Layer 3 of a small transformer language model trained on English Wikipedia (8 layers, counted from 0, width 128).
A neuron's activation on a vector x is GELU(weights . x + bias), where the dot is the dot product.

Input weights of the MLP neurons that the questions are about. A number n stands for (n - 500) times 0.0011.
n8 (bias -0.056): 759 424 496 183 404 431 575 543 589 262 476 614 699 422 461 408 671 549 522 688 575 418 589 413 565 266 575 642 460 523 602 629 576 430 532 620 492 566 321 694 517 596 606 504 391 768 512 500 230 575 634 286 606 706 415 259 742 547 646 420 564 492 520 357 542 577 581 395 351 567 548 262 697 670 109 461 455 613 466 726 412 623 520 488 658 435 520 460 422 443 325 664 338 359 523 524 496 344 366 325 262 319 408 341 371 635 512 481 483 525 264 574 432 645 688 756 436 508 560 873 549 567 288 476 535 356 554 415
n46 (bias -0.112): 603 536 360 533 297 644 572 634 430 496 689 525 526 361 310 442 734 458 391 403 452 600 578 204 925 344 400 673 585 306 393 508 496 700 452 474 550 575 414 454 483 319 419 321 561 484 576 437 504 536 512 348 405 678 387 832 553 555 615 483 556 316 724 301 707 496 598 437 219 436 207 418 512 676 484 623 418 645 479 572 437 668 443 418 280 663 404 451 438 549 270 681 517 480 636 561 555 576 660 586 214 565 702 639 433 157 484 450 538 325 419 663 444 584 525 294 779 624 339 471 467 631 431 581 508 686 473 455
n84 (bias -0.061): 436 617 756 574 569 667 211 524 746 525 298 697 443 413 591 399 681 409 436 545 737 652 467 304 455 770 452 352 679 619 651 718 460 171 544 435 376 542 394 725 651 411 701 504 427 700 476 492 504 656 545 236 416 552 609 535 345 390 398 593 500 404 455 523 356 655 681 822 433 445 560 345 571 613 310 385 609 579 419 415 373 508 229 636 489 430 360 330 292 352 426 520 626 358 633 426 460 534 572 571 454 160 439 589 340 398 578 422 449 534 594 562 793 349 533 420 800 430 560 463 463 525 378 371 563 435 656 369
n147 (bias -0.071): 243 594 384 540 587 515 582 381 329 553 293 257 385 323 477 346 384 698 697 543 597 542 520 419 429 471 554 541 516 561 531 489 222 496 547 660 646 411 226 565 462 340 475 492 496 287 554 451 554 454 890 465 678 479 330 315 235 515 436 607 328 326 698 492 422 496 540 508 496 529 866 326 516 472 511 381 460 675 492 586 508 174 552 380 633 636 675 500 250 639 416 630 459 657 545 444 523 582 406 527 476 513 336 656 386 545 511 508 623 703 648 500 462 679 572 685 578 681 512 829 357 492 619 531 546 308 519 377
n153 (bias -0.105): 468 600 518 432 616 611 530 544 443 539 448 466 512 163 467 546 655 601 441 451 463 484 372 473 613 411 467 379 276 449 296 303 433 773 666 256 464 473 457 458 246 718 346 466 571 706 518 620 442 577 466 666 570 736 568 720 323 576 213 582 619 588 500 399 461 718 387 511 376 563 426 620 431 712 460 401 503 616 654 239 305 470 348 504 451 665 548 549 592 534 610 645 589 464 482 610 434 504 516 641 496 400 288 438 655 597 575 461 574 642 442 671 234 384 485 756 325 608 448 336 624 578 574 266 475 586 302 605
n180 (bias -0.094): 177 546 409 513 714 464 496 647 792 430 483 275 663 410 582 464 368 457 426 487 463 599 415 418 475 287 595 321 316 569 410 307 321 547 309 567 292 552 573 590 576 788 615 433 328 686 670 396 610 619 462 194 559 330 568 710 483 723 555 308 425 694 618 682 421 555 297 415 312 667 442 690 504 582 276 340 570 443 748 535 469 483 521 441 476 363 483 345 453 619 517 333 439 639 532 267 316 421 509 484 311 694 771 723 448 282 681 412 452 840 639 759 629 691 381 562 433 512 550 453 382 548 389 579 593 675 717 407
n189 (bias -0.110): 518 567 895 577 711 557 279 541 530 316 743 312 609 405 434 520 436 677 606 403 212 391 394 595 547 465 613 377 209 463 673 587 299 244 613 658 580 526 545 396 375 518 687 437 572 198 408 723 644 554 479 392 500 342 318 454 280 357 679 394 672 562 725 431 482 712 564 190 492 394 521 453 349 326 730 632 512 480 513 540 500 379 462 453 508 500 371 508 543 628 744 512 640 508 387 351 442 593 426 398 530 536 357 733 688 386 439 411 311 500 579 212 464 552 564 384 773 548 300 534 517 540 246 781 557 752 617 606
n197 (bias -0.110): 340 775 515 366 551 645 662 489 441 670 268 693 429 483 466 515 232 576 395 527 481 546 445 480 508 609 477 731 554 443 599 401 485 528 569 271 374 440 481 416 393 792 599 359 652 733 689 343 599 152 555 515 632 537 414 500 277 545 704 419 473 404 500 286 549 567 638 628 626 720 354 383 619 299 383 519 579 236 414 618 508 346 413 366 591 414 338 667 735 476 496 443 230 439 470 484 382 484 456 451 536 542 709 476 762 440 411 500 691 307 431 631 450 500 583 683 613 295 458 409 598 577 753 550 402 407 556 539
n199 (bias -0.078): 571 282 573 350 619 475 603 623 219 280 703 560 540 464 312 521 793 296 576 441 353 516 496 546 672 496 272 299 455 435 547 514 467 626 515 448 550 519 443 565 571 658 504 381 448 550 500 488 641 394 492 299 685 298 728 208 347 371 658 330 648 478 687 521 512 560 508 367 562 317 537 709 523 485 475 525 679 716 645 608 756 387 628 421 618 489 383 452 348 654 319 486 469 431 457 451 554 519 434 518 249 588 570 597 646 611 400 415 330 668 508 536 551 458 526 471 574 372 761 348 459 566 629 640 399 426 454 358
n222 (bias -0.106): 342 391 590 415 496 388 413 696 393 336 544 430 539 441 432 521 644 654 344 529 637 433 448 459 404 591 764 546 460 457 397 679 624 684 663 633 385 323 486 526 318 569 485 650 353 733 420 265 364 335 596 583 631 531 363 241 518 436 352 611 540 608 489 429 389 511 585 539 318 485 486 331 429 417 454 357 348 344 593 489 424 489 678 526 675 398 554 624 253 307 567 440 432 361 669 515 554 626 709 447 642 539 700 321 568 584 528 601 504 646 403 778 364 636 663 496 584 409 460 683 555 458 545 300 581 438 753 540
n293 (bias -0.077): 575 363 533 656 483 252 417 443 475 669 479 263 343 724 419 715 356 613 442 600 343 607 374 328 420 240 706 543 621 594 370 366 504 611 562 245 544 491 496 414 500 609 500 400 492 218 517 327 622 570 580 278 370 549 528 345 559 540 610 504 351 385 777 500 504 626 365 581 488 351 880 567 240 405 597 582 500 176 535 565 835 529 631 492 508 704 475 271 342 610 420 375 893 512 404 593 427 535 582 460 376 424 666 739 638 484 352 756 413 452 343 473 549 409 631 827 658 424 483 466 504 452 528 678 637 359 416 609
n324 (bias -0.152): 333 572 589 639 363 389 415 358 673 206 738 548 721 702 308 414 769 488 369 538 263 633 249 650 470 553 255 406 333 425 442 544 598 337 631 500 553 637 475 667 132 683 495 496 526 508 597 389 759 605 565 559 403 582 726 682 440 525 569 665 823 390 668 739 353 646 487 409 492 513 500 470 395 553 629 492 488 562 527 638 442 479 543 743 516 775 580 526 447 431 448 413 327 404 438 461 320 540 278 546 588 541 526 478 478 339 480 512 219 207 405 690 532 527 826 324 624 365 712 622 107 621 403 496 463 398 249 547
n342 (bias -0.125): 573 765 441 718 560 372 377 441 722 818 355 491 639 338 437 471 814 247 644 384 377 320 396 606 487 656 938 487 814 605 462 658 432 306 598 468 221 473 537 518 281 531 464 491 672 554 423 478 483 301 474 657 476 551 418 810 396 517 387 540 697 504 595 479 522 539 209 529 508 432 555 504 153 575 634 327 341 550 168 576 464 576 504 347 544 657 343 440 790 369 369 563 442 437 479 335 323 482 545 483 364 597 534 831 491 566 652 500 365 369 400 435 774 598 360 230 637 562 709 544 496 419 488 432 575 483 426 327
n359 (bias -0.032): 627 496 537 340 428 698 571 749 355 582 698 523 553 613 680 661 523 655 458 414 459 581 477 461 390 457 485 633 519 463 397 684 444 515 392 605 468 531 635 229 560 469 552 383 511 260 623 336 162 467 470 645 436 420 482 557 492 751 336 543 567 448 421 489 520 182 252 405 621 642 586 527 485 469 375 400 469 522 635 637 300 489 664 386 391 525 280 681 396 420 557 562 562 559 460 683 691 303 520 467 469 460 429 292 297 721 572 377 335 302 504 443 304 683 576 662 541 608 500 515 538 547 365 347 781 361 554 428
n372 (bias -0.099): 531 534 366 724 440 553 546 44 672 651 636 500 192 477 438 577 625 500 575 797 626 354 646 583 302 540 487 420 815 732 878 572 661 461 483 514 573 561 389 268 541 637 329 773 462 484 315 134 529 533 547 748 761 377 541 588 483 232 513 282 669 546 449 290 482 530 440 529 479 540 627 487 369 544 326 404 524 289 482 682 416 483 517 509 524 320 593 491 491 625 630 413 698 317 643 478 733 549 376 282 517 482 657 527 518 512 582 272 558 527 599 412 369 522 595 467 322 227 597 378 281 371 444 381 430 470 426 461
n386 (bias -0.118): 698 736 311 315 422 320 658 335 551 562 586 611 411 539 603 557 491 654 517 295 735 588 768 326 740 467 604 281 518 518 420 608 323 115 703 622 823 764 566 505 476 419 476 514 697 451 631 339 429 522 528 428 474 563 636 610 440 482 675 614 573 608 514 571 763 574 671 509 612 605 491 647 668 434 322 370 352 854 495 409 633 257 116 204 342 281 590 806 453 361 324 664 737 447 460 329 576 648 334 695 144 466 582 529 273 346 351 181 338 461 490 336 534 320 393 469 573 579 523 719 431 476 448 495 438 546 368 335
n397 (bias -0.094): 598 546 400 470 555 528 271 447 500 561 546 722 654 703 574 476 509 598 437 756 342 586 470 465 627 421 525 373 643 467 545 322 496 487 537 383 436 387 696 375 344 645 491 318 428 467 617 356 270 546 479 687 627 487 193 123 479 488 432 667 735 355 373 411 636 597 747 516 463 451 550 314 474 504 398 380 667 598 344 654 430 392 696 483 543 375 779 441 190 534 116 443 374 475 767 611 558 566 566 687 435 586 349 412 469 427 504 831 869 513 495 395 326 478 282 665 462 197 371 715 381 513 512 546 635 722 577 445
n398 (bias -0.104): 362 618 523 396 841 489 833 303 472 550 575 604 500 415 647 557 420 519 548 631 614 287 684 386 328 512 222 327 472 736 461 586 394 496 626 712 326 500 638 663 639 426 374 404 484 554 245 447 368 481 416 523 388 280 470 734 580 485 837 628 555 395 404 435 670 556 560 519 473 388 551 524 524 549 384 318 390 542 341 405 545 692 440 681 567 553 347 516 374 496 339 435 340 403 550 825 628 488 669 258 569 334 646 735 681 397 291 432 405 366 561 384 428 410 460 411 496 454 406 451 456 471 448 666 297 674 428 739
n408 (bias -0.111): 206 764 640 410 571 513 373 289 482 440 628 599 610 414 491 673 639 364 644 566 513 623 625 600 335 132 448 505 429 327 630 558 592 432 474 481 563 701 868 564 275 597 607 358 766 586 395 422 578 613 281 469 854 467 449 770 420 389 433 629 548 299 553 585 445 616 424 427 677 509 579 660 699 537 267 535 705 346 116 532 362 496 209 406 595 665 574 292 690 626 675 311 385 487 457 469 474 514 256 269 387 538 628 657 335 743 487 492 445 486 485 692 30 495 419 413 491 581 421 392 607 250 475 496 333 641 530 647
n411 (bias -0.077): 587 692 374 438 373 602 439 444 504 355 386 554 841 209 500 480 696 324 809 643 561 610 338 542 512 487 520 598 377 488 528 403 610 348 589 698 531 496 548 563 361 243 686 484 438 381 394 513 336 552 450 391 659 386 476 737 686 381 504 526 525 326 599 583 281 616 446 353 604 526 459 409 626 610 376 802 553 639 504 423 526 302 525 587 623 551 451 508 786 791 508 468 457 224 161 683 271 521 487 405 189 575 692 586 377 765 771 370 406 392 500 580 574 695 396 315 660 476 362 500 384 384 508 594 488 410 453 413
n414 (bias -0.078): 663 496 174 294 545 435 571 467 648 547 597 519 399 399 441 554 351 693 514 485 686 500 591 454 591 488 541 512 406 500 372 390 635 469 366 500 421 450 609 326 444 508 393 440 406 435 355 508 537 312 576 396 518 669 493 562 458 536 268 308 388 515 685 300 692 882 458 354 573 457 511 727 419 477 368 559 291 649 504 386 194 556 546 706 451 558 545 864 411 325 664 380 629 548 406 565 599 642 703 322 381 637 526 484 469 453 540 540 539 516 325 467 324 477 527 533 541 763 437 650 591 531 752 276 580 485 522 613
n426 (bias -0.067): 678 355 400 489 537 550 548 434 526 403 727 492 697 412 536 550 341 517 566 593 585 660 715 377 692 547 589 815 433 372 482 662 184 550 230 532 504 546 417 669 651 714 453 579 624 327 652 539 540 349 402 423 518 180 213 386 541 529 496 469 500 320 568 558 391 500 383 424 763 504 522 575 661 438 373 592 465 279 705 656 434 301 470 436 342 579 430 433 500 648 477 504 364 522 234 579 511 641 605 760 462 460 422 516 473 532 321 518 492 516 508 561 381 527 409 427 433 496 282 580 579 359 391 467 391 772 504 485
n477 (bias -0.091): 382 656 672 468 244 461 775 330 450 435 447 355 500 654 491 590 459 822 346 504 553 447 577 827 220 570 380 365 370 793 640 589 504 472 527 543 444 500 491 390 571 491 604 464 329 487 447 663 863 465 432 460 348 486 539 441 595 257 437 117 540 672 383 375 392 477 704 517 539 359 460 554 615 653 417 346 392 387 353 542 313 535 954 659 714 410 655 397 64 618 436 556 602 469 470 459 487 495 267 665 656 192 326 654 546 280 298 551 514 637 629 354 529 718 664 592 464 552 442 404 568 182 631 576 760 335 681 419
n494 (bias -0.131): 428 563 776 436 513 484 223 455 598 526 563 483 431 200 624 516 543 275 626 568 559 741 513 265 633 390 584 482 576 673 359 364 281 396 588 586 472 190 365 744 689 509 549 657 351 422 475 469 496 325 680 508 552 491 443 403 334 488 513 372 546 525 543 623 460 295 577 525 566 411 475 909 569 548 463 367 633 377 464 889 235 437 461 479 540 244 567 242 587 534 543 459 522 260 565 731 496 664 425 504 561 555 382 531 518 618 399 524 672 607 763 394 356 680 573 562 234 264 655 422 235 367 480 635 820 238 398 636

Each question shows a token from some text and the vector x that enters the MLP there. A number n stands for (n - 500) times 0.0087.

"| ": 374 371 687 717 494 592 470 632 641 440 399 313 499 644 433 606 479 162 561 650 410 427 561 554 472 428 514 478 586 433 705 458 494 462 517 553 769 353 462 442 581 565 507 442 446 291 376 637 427 666 410 304 401 621 568 442 620 345 663 467 332 609 553 474 444 384 317 515 599 168 505 511 523 501 442 570 367 629 468 227 558 537 605 500 480 396 561 397 693 560 208 527 347 691 661 371 495 571 469 534 498 645 556 321 435 503 520 631 537 618 608 661 522 546 381 433 565 494 455 378 430 561 557 506 514 708 537 561
Which neuron fires most, and how strongly? n180, at about 1.9

"*": 581 436 769 795 646 426 643 494 575 637 597 400 471 679 268 648 398 331 529 530 505 647 413 605 424 580 429 510 537 339 481 399 475 434 615 550 516 584 474 478 503 479 587 514 457 361 461 711 566 323 442 533 408 656 529 460 561 395 709 434 282 606 513 434 465 322 459 659 546 373 529 687 489 523 347 606 361 597 495 308 452 655 480 605 496 405 382 464 572 627 494 533 438 664 755 641 431 526 495 436 583 492 263 461 316 308 613 459 529 295 462 538 457 679 437 519 236 545 552 371 313 568 592 293 499 361 535 634
Which of these neurons fires most? n477

"am": 561 299 468 650 576 384 799 705 684 471 567 428 536 670 625 333 457 530 355 646 562 506 428 413 554 427 353 416 714 344 766 423 609 477 332 447 512 357 618 571 445 464 401 650 314 470 424 707 329 561 604 347 342 602 626 385 424 491 573 443 466 562 435 286 651 353 356 607 683 403 356 567 496 487 617 466 535 551 549 455 601 621 400 291 479 615 707 461 715 386 390 703 433 513 655 484 500 416 540 385 470 541 512 375 315 482 388 544 472 533 479 667 431 428 374 324 599 526 632 557 424 568 453 570 376 467 620 523
The three highest activations, in order: n46, n8, n199

"199": 527 506 600 599 399 328 610 593 451 441 399 448 522 601 427 401 541 650 357 412 511 458 461 595 477 512 292 577 707 356 845 378 472 486 411 493 590 406 427 422 515 414 510 470 382 505 495 675 636 465 410 340 273 827 641 340 565 319 519 623 302 529 524 556 394 254 428 531 627 354 745 507 595 373 743 627 456 650 472 471 466 514 420 337 463 480 432 570 623 423 382 659 485 532 629 396 487 663 569 505 629 754 581 431 303 471 588 342 449 558 453 704 487 517 439 422 319 662 496 440 624 483 456 406 578 433 600 586
The three highest activations, in order: n147, n477, n46

"s ": 550 428 563 607 616 578 481 431 567 488 499 215 606 629 523 572 517 289 447 420 461 409 451 637 263 232 491 547 544 257 564 365 575 592 617 502 605 443 590 354 535 392 299 535 448 482 513 705 314 567 374 723 376 755 443 510 633 450 547 535 253 628 451 382 365 374 558 572 702 406 606 418 540 604 417 605 280 636 664 187 602 567 402 485 524 480 552 483 749 412 464 597 391 708 527 466 560 592 357 515 582 456 439 281 479 646 662 507 581 560 509 468 510 474 598 519 457 383 442 476 589 680 622 416 531 470 460 465
Which neuron fires most, and how strongly? n153, at about 2.4

"n": 512 424 527 631 434 460 625 592 701 558 433 327 448 677 523 366 518 497 364 423 676 553 582 671 490 387 428 596 442 541 740 374 439 629 600 479 513 514 518 459 537 566 525 654 393 304 414 831 531 362 479 653 391 533 586 515 458 556 605 501 226 585 548 598 515 336 396 726 424 300 486 635 528 527 659 412 477 596 391 523 682 487 424 338 378 552 461 588 794 500 388 602 469 564 505 387 521 413 434 293 387 504 468 424 185 522 440 481 470 495 320 433 511 563 435 228 481 495 453 622 727 487 344 439 497 565 770 523
The two highest activations, in order: n342, n386

"6": 371 435 573 625 329 561 793 490 483 462 466 339 461 604 559 481 427 608 350 671 507 589 554 611 413 463 327 433 566 309 758 480 514 359 509 544 506 446 490 474 477 609 300 531 391 454 412 859 593 459 613 492 333 678 628 438 492 391 646 571 94 432 355 472 461 316 419 549 565 326 593 725 649 406 674 527 350 567 496 412 626 328 503 393 345 557 479 491 731 497 338 611 485 529 458 473 627 558 457 411 461 666 569 443 374 578 474 567 367 599 589 571 518 498 495 446 374 560 400 479 701 467 461 522 600 476 704 450
Which neuron fires most, and how strongly? n477, at about 2.5

"0": 575 308 583 592 386 620 697 480 587 486 393 317 430 619 622 531 652 544 415 616 564 549 431 578 447 407 365 355 616 243 535 427 618 531 361 526 497 426 553 522 487 513 346 562 417 341 485 632 501 517 509 453 390 667 643 295 563 431 671 541 288 553 245 280 392 345 557 627 658 251 628 557 496 450 661 681 302 647 548 441 599 496 294 472 511 496 430 353 747 541 536 463 588 602 572 394 435 664 386 327 452 534 581 310 388 428 421 649 555 652 627 671 657 512 501 522 358 516 386 359 498 636 585 484 510 499 699 524
Which of these neurons fires most? n293

"and ": 571 405 682 792 527 415 567 663 593 273 494 335 411 720 363 528 342 293 561 529 570 543 562 569 398 311 340 591 704 296 760 450 494 583 465 492 683 469 595 549 525 509 660 438 540 401 339 645 566 423 356 556 541 599 576 431 647 459 446 560 425 469 437 517 426 456 448 678 672 339 450 419 671 598 366 644 355 474 456 406 516 490 499 342 486 480 572 565 737 280 264 438 510 653 463 521 513 570 471 407 394 718 411 275 392 563 684 553 441 577 462 632 466 574 419 294 390 445 434 528 584 563 383 391 568 472 560 642
Which of these neurons fires most? n408

"u": 413 313 549 603 484 423 697 674 699 578 615 390 467 456 589 437 614 558 273 593 670 479 574 709 627 486 457 455 504 305 710 550 561 315 636 296 625 283 566 569 552 314 270 575 455 573 241 649 386 517 482 474 392 644 499 224 510 537 598 571 320 435 493 441 543 409 351 582 652 390 482 551 510 531 434 645 579 604 561 382 448 561 524 369 634 565 479 424 777 503 408 443 379 461 649 461 443 617 517 280 680 544 553 288 440 387 602 440 312 416 396 638 590 575 626 479 594 490 497 567 362 633 457 557 464 401 492 414
Which neuron fires most, and how strongly? n8, at about 1.9

"N": 398 377 650 656 548 493 722 662 524 591 553 406 602 638 529 497 594 571 285 390 761 317 605 644 566 431 385 519 491 343 656 529 516 555 386 369 531 418 536 508 519 472 478 555 364 287 245 688 510 357 345 425 452 585 629 467 411 595 722 390 228 600 493 622 418 338 202 561 562 456 535 627 550 481 550 482 504 451 569 363 628 614 510 424 507 542 379 522 749 511 503 652 482 486 588 696 588 581 498 342 538 502 505 297 465 644 526 554 379 401 279 424 539 526 440 465 395 400 375 587 606 492 420 351 533 531 798 384
Which of these neurons fires most? n359

"c": 389 352 575 715 429 531 752 735 697 474 517 512 429 640 609 357 372 447 301 547 672 524 514 513 479 450 287 527 620 345 663 575 538 488 467 229 659 253 510 546 499 543 100 617 362 625 403 612 381 438 619 562 547 502 630 381 432 546 820 505 299 459 503 479 451 483 467 491 532 391 485 503 668 487 475 502 604 547 424 422 593 510 405 413 529 382 373 597 603 522 430 630 454 536 489 526 421 685 628 460 542 502 418 237 410 448 456 683 562 515 397 634 390 450 396 377 554 397 502 414 492 719 391 567 627 546 650 505
Which of these neurons fires most? n197

" ": 705 259 726 856 686 467 609 538 685 498 534 393 471 756 357 730 396 206 702 478 440 524 429 620 482 453 532 663 611 292 614 358 482 473 632 413 541 609 479 413 498 462 513 469 483 603 432 703 398 544 418 491 519 556 442 538 653 290 662 407 323 603 540 427 402 416 474 493 606 333 466 565 555 479 483 669 348 520 515 268 457 432 376 478 510 314 548 546 695 569 396 448 435 635 652 583 406 474 547 604 600 565 304 349 387 550 663 457 462 453 463 350 524 398 476 514 437 448 394 338 394 525 579 442 649 506 485 510
Which neuron fires most, and how strongly? n189, at about 0.74

"ew ": 448 414 427 810 611 474 549 532 806 444 521 431 369 635 618 561 451 354 380 520 668 462 681 465 449 304 523 511 596 486 669 300 479 491 380 441 440 587 437 257 673 512 340 506 229 478 464 614 557 521 460 590 352 269 452 356 430 463 571 501 461 458 554 430 591 465 458 626 685 383 572 450 614 559 660 603 596 587 393 311 552 444 410 381 683 461 541 594 660 557 363 405 478 542 591 642 366 542 532 504 499 534 386 329 222 633 558 404 302 534 377 528 463 387 544 459 461 421 616 369 549 688 538 547 741 631 735 520
Which of these neurons fires most? n372

"Mar": 458 327 689 749 464 520 610 635 702 474 418 423 486 653 522 346 534 478 384 543 597 607 518 428 366 526 459 444 659 386 823 474 634 512 380 499 656 337 360 746 416 335 476 497 360 456 331 574 569 402 481 433 365 771 568 486 506 434 636 627 312 551 375 452 541 443 373 591 522 460 625 547 455 562 612 482 438 611 638 448 570 558 332 314 574 383 439 579 685 513 365 605 534 361 694 530 368 418 359 335 471 374 657 386 408 409 540 607 618 571 481 617 537 379 205 465 505 433 523 424 605 579 390 550 356 522 761 527
Which neuron fires most, and how strongly? n84, at about 3.7

"of ": 521 336 589 758 565 474 669 577 625 364 578 333 450 576 549 614 412 129 536 591 632 541 606 457 296 389 589 460 571 302 583 282 638 483 376 398 583 446 477 494 411 574 483 450 451 342 440 606 573 427 338 641 355 646 533 427 527 426 515 667 356 557 363 491 505 461 475 657 735 352 460 430 543 652 636 641 309 631 502 309 533 545 570 385 678 333 660 549 681 486 411 576 527 721 510 525 496 416 372 349 474 545 558 216 346 585 688 530 511 522 612 611 509 585 395 385 422 404 388 309 540 537 533 491 553 536 600 547
Which neuron fires most, and how strongly? n408, at about 0.41

". ": 358 315 593 756 493 600 622 683 535 382 499 503 428 466 560 610 496 460 453 495 577 364 593 425 473 452 361 637 669 249 607 525 485 421 636 372 570 293 581 545 450 576 321 421 452 468 557 569 363 524 424 406 486 657 497 543 629 335 641 524 317 498 483 453 378 460 498 644 761 339 481 332 577 529 514 562 331 622 568 350 621 539 553 501 451 385 549 454 846 547 228 636 368 374 541 671 435 525 302 474 464 546 587 337 442 459 624 464 420 436 461 784 458 534 432 496 610 315 579 341 634 725 603 521 393 528 453 668
Which of these neurons fires most? n197

"Y": 517 362 533 633 510 355 722 553 548 598 562 269 534 706 533 516 537 551 409 656 588 440 422 644 682 471 376 303 604 376 616 258 602 530 393 427 525 400 553 477 491 410 446 679 326 276 318 607 412 431 476 426 472 584 596 412 542 600 556 425 258 521 559 464 545 375 214 477 418 490 453 596 646 503 661 613 599 411 624 206 673 384 444 350 576 614 749 623 776 458 427 583 528 393 596 419 479 470 511 562 518 534 377 351 283 590 439 546 506 454 356 543 516 444 397 389 447 508 678 589 609 669 602 398 517 572 643 501
The two highest activations, in order: n414, n293

"M": 395 347 613 773 484 358 652 707 557 648 490 397 361 757 579 383 426 436 359 552 561 517 559 568 514 513 462 364 685 338 823 415 612 373 454 415 646 331 378 573 503 394 391 578 429 394 343 747 635 521 320 454 501 570 677 416 407 554 647 416 336 623 458 451 523 542 278 504 527 523 439 606 571 515 628 502 419 537 529 260 510 518 490 392 492 441 645 499 620 501 277 649 466 410 707 560 480 525 317 450 529 452 588 376 358 593 611 660 628 506 294 637 465 456 309 360 457 398 465 564 515 619 421 427 596 530 664 529
The two highest activations, in order: n372, n84

"t": 461 405 586 825 382 570 684 635 572 455 460 358 434 512 580 557 533 566 468 413 422 489 408 676 576 432 357 493 635 488 531 576 366 401 572 439 534 502 587 517 463 371 459 655 304 327 238 610 422 452 426 569 521 614 614 290 508 368 640 527 134 507 386 496 458 531 374 733 486 404 496 542 470 573 525 420 540 775 489 472 702 567 505 292 460 466 569 520 820 533 546 662 310 518 607 395 532 497 528 295 466 655 554 311 324 541 444 559 470 499 302 444 449 601 633 535 625 507 505 453 432 721 423 524 551 460 685 347
Which of these neurons fires most? n147

"si": 491 435 516 593 417 398 606 593 353 614 528 317 460 377 568 542 454 465 461 656 571 624 423 578 483 451 430 423 439 432 577 498 491 418 397 460 571 550 636 427 426 428 261 653 433 493 466 797 457 408 569 530 384 650 450 345 394 523 671 406 211 490 436 435 460 326 484 432 763 563 637 619 526 435 480 376 453 683 533 327 651 532 331 408 363 544 507 592 892 503 556 630 273 638 672 569 626 559 536 355 593 611 589 442 397 415 467 580 367 563 384 671 537 496 607 496 215 560 436 454 557 660 362 449 624 370 735 488
Which of these neurons fires most? n359

"iv": 424 324 377 587 601 416 592 421 597 585 466 435 514 603 535 570 547 433 349 565 689 749 553 597 429 464 532 434 588 383 800 702 458 393 453 487 534 419 388 479 491 477 334 545 324 529 480 688 475 463 442 487 460 530 549 424 682 408 536 418 311 523 520 480 570 414 348 569 849 593 631 654 388 506 580 619 568 501 379 537 496 571 351 357 459 391 596 555 855 472 606 646 355 598 716 454 569 512 474 260 432 523 599 632 277 328 517 296 386 513 424 501 498 393 390 436 367 486 333 402 601 467 671 388 561 351 703 477
The two highest activations, in order: n372, n408

"0 ": 732 112 620 647 473 430 549 406 627 433 456 315 507 585 560 540 534 416 472 482 495 529 479 557 448 225 457 375 502 258 661 422 493 561 534 450 512 603 397 465 566 470 479 646 444 648 432 666 529 496 462 465 336 594 521 371 529 370 592 434 283 499 445 412 452 358 451 633 634 352 644 433 456 456 605 626 288 676 651 342 572 648 493 410 278 467 557 408 789 398 359 455 474 727 553 527 503 608 508 398 544 654 617 391 317 595 610 537 564 617 504 562 674 545 535 663 276 454 387 504 666 610 578 354 508 371 574 593
Which of these neurons fires most? n293

"8": 661 353 482 590 321 529 674 429 552 428 425 326 538 544 583 547 588 575 384 678 607 543 449 627 423 473 244 411 512 435 655 464 564 500 371 578 641 422 500 443 573 526 478 610 320 336 433 780 408 363 478 387 365 756 497 398 547 448 572 555 207 515 367 535 483 404 407 629 562 244 602 514 590 465 669 535 351 721 417 410 533 423 410 481 356 491 530 534 863 567 430 671 453 571 637 437 621 677 420 251 573 614 603 425 328 479 550 494 425 639 507 633 502 504 493 492 396 575 432 454 683 529 393 328 538 373 649 509
The two highest activations, in order: n414, n8

"P": 382 175 588 772 607 490 591 492 372 597 421 529 444 733 451 544 460 395 357 571 448 555 702 598 376 488 548 295 573 424 669 510 474 392 523 310 691 383 254 507 560 435 419 610 350 486 337 729 590 406 395 483 444 724 703 281 493 590 546 476 354 537 458 596 362 459 417 453 510 411 546 563 698 558 610 440 383 490 510 345 441 577 452 438 610 538 535 443 736 468 439 708 373 526 536 588 445 492 471 455 655 609 689 351 387 502 671 605 609 440 302 642 601 502 368 412 399 447 335 548 497 587 488 445 463 414 622 689
Which neuron fires most, and how strongly? n222, at about 0.14

"is": 512 289 342 623 449 506 549 589 551 384 393 281 736 612 573 474 457 513 448 559 536 659 348 472 558 388 438 398 569 502 689 413 418 318 409 522 595 509 463 446 578 415 418 734 303 319 464 604 411 302 511 574 494 604 438 411 503 520 454 479 363 636 387 439 465 450 473 697 907 408 327 602 452 473 679 482 526 569 489 433 499 651 511 572 454 604 353 541 730 405 385 448 495 699 652 448 513 466 650 420 541 626 615 418 256 447 562 677 480 427 345 501 723 547 399 404 441 515 421 515 569 607 445 476 521 411 870 457
The two highest activations, in order: n414, n359

"g": 534 315 479 646 484 372 736 672 606 530 471 629 571 501 612 527 388 568 295 505 526 442 538 675 539 492 427 489 403 398 752 604 458 452 498 388 641 382 441 524 647 336 235 764 387 347 277 803 460 412 317 556 556 463 531 351 524 469 614 578 181 543 434 533 442 283 587 502 562 505 621 435 429 600 548 532 475 604 618 488 573 571 479 281 406 395 535 350 770 491 582 575 457 538 543 521 585 653 619 329 553 727 516 361 427 476 540 610 289 359 304 544 497 459 460 427 439 474 455 551 510 581 466 484 544 448 704 483
Which neuron fires most, and how strongly? n426, at about 0.49

"ol": 505 393 451 643 586 483 624 755 501 315 512 220 482 780 650 443 597 605 266 587 405 547 292 732 536 389 513 449 463 369 554 433 437 438 378 341 627 397 563 550 519 420 348 482 264 312 319 559 432 476 447 521 351 656 361 416 603 527 736 567 387 664 273 652 553 441 397 545 739 397 609 469 470 509 582 495 537 670 535 513 632 561 498 258 470 647 433 499 754 503 700 682 407 603 706 483 391 601 634 326 448 468 632 486 382 563 453 470 428 404 409 507 598 550 554 517 439 543 470 438 489 514 473 460 448 473 523 507
Which of these neurons fires most? n293

", ": 535 401 711 663 611 616 545 743 516 577 461 314 518 604 505 651 369 262 501 497 519 405 745 365 454 418 293 515 623 174 627 455 624 402 549 266 716 360 526 499 515 589 403 454 435 563 327 658 483 490 482 617 381 557 538 459 618 290 684 503 216 525 465 356 435 410 463 590 622 586 530 461 403 429 445 611 393 543 744 258 485 375 522 427 412 347 615 435 693 578 373 636 438 581 559 586 506 573 430 518 487 682 535 331 537 474 698 532 493 517 468 527 542 390 475 364 393 372 613 558 346 622 566 511 599 549 507 560
Which of these neurons fires most? n199

"o": 434 314 633 690 495 607 646 579 586 499 572 316 441 538 512 548 600 472 409 606 447 486 473 615 464 477 394 435 608 340 585 300 488 481 478 445 649 454 718 473 452 535 478 470 292 545 432 645 416 580 549 462 370 638 435 306 530 532 651 538 203 646 361 520 396 401 497 665 724 417 391 450 527 366 604 480 609 733 478 215 515 533 450 528 542 598 401 440 854 447 605 507 443 437 678 556 531 509 447 381 437 514 489 160 287 571 362 606 321 569 529 691 642 551 539 493 509 497 406 617 359 671 562 408 390 449 667 458
The two highest activations, in order: n222, n84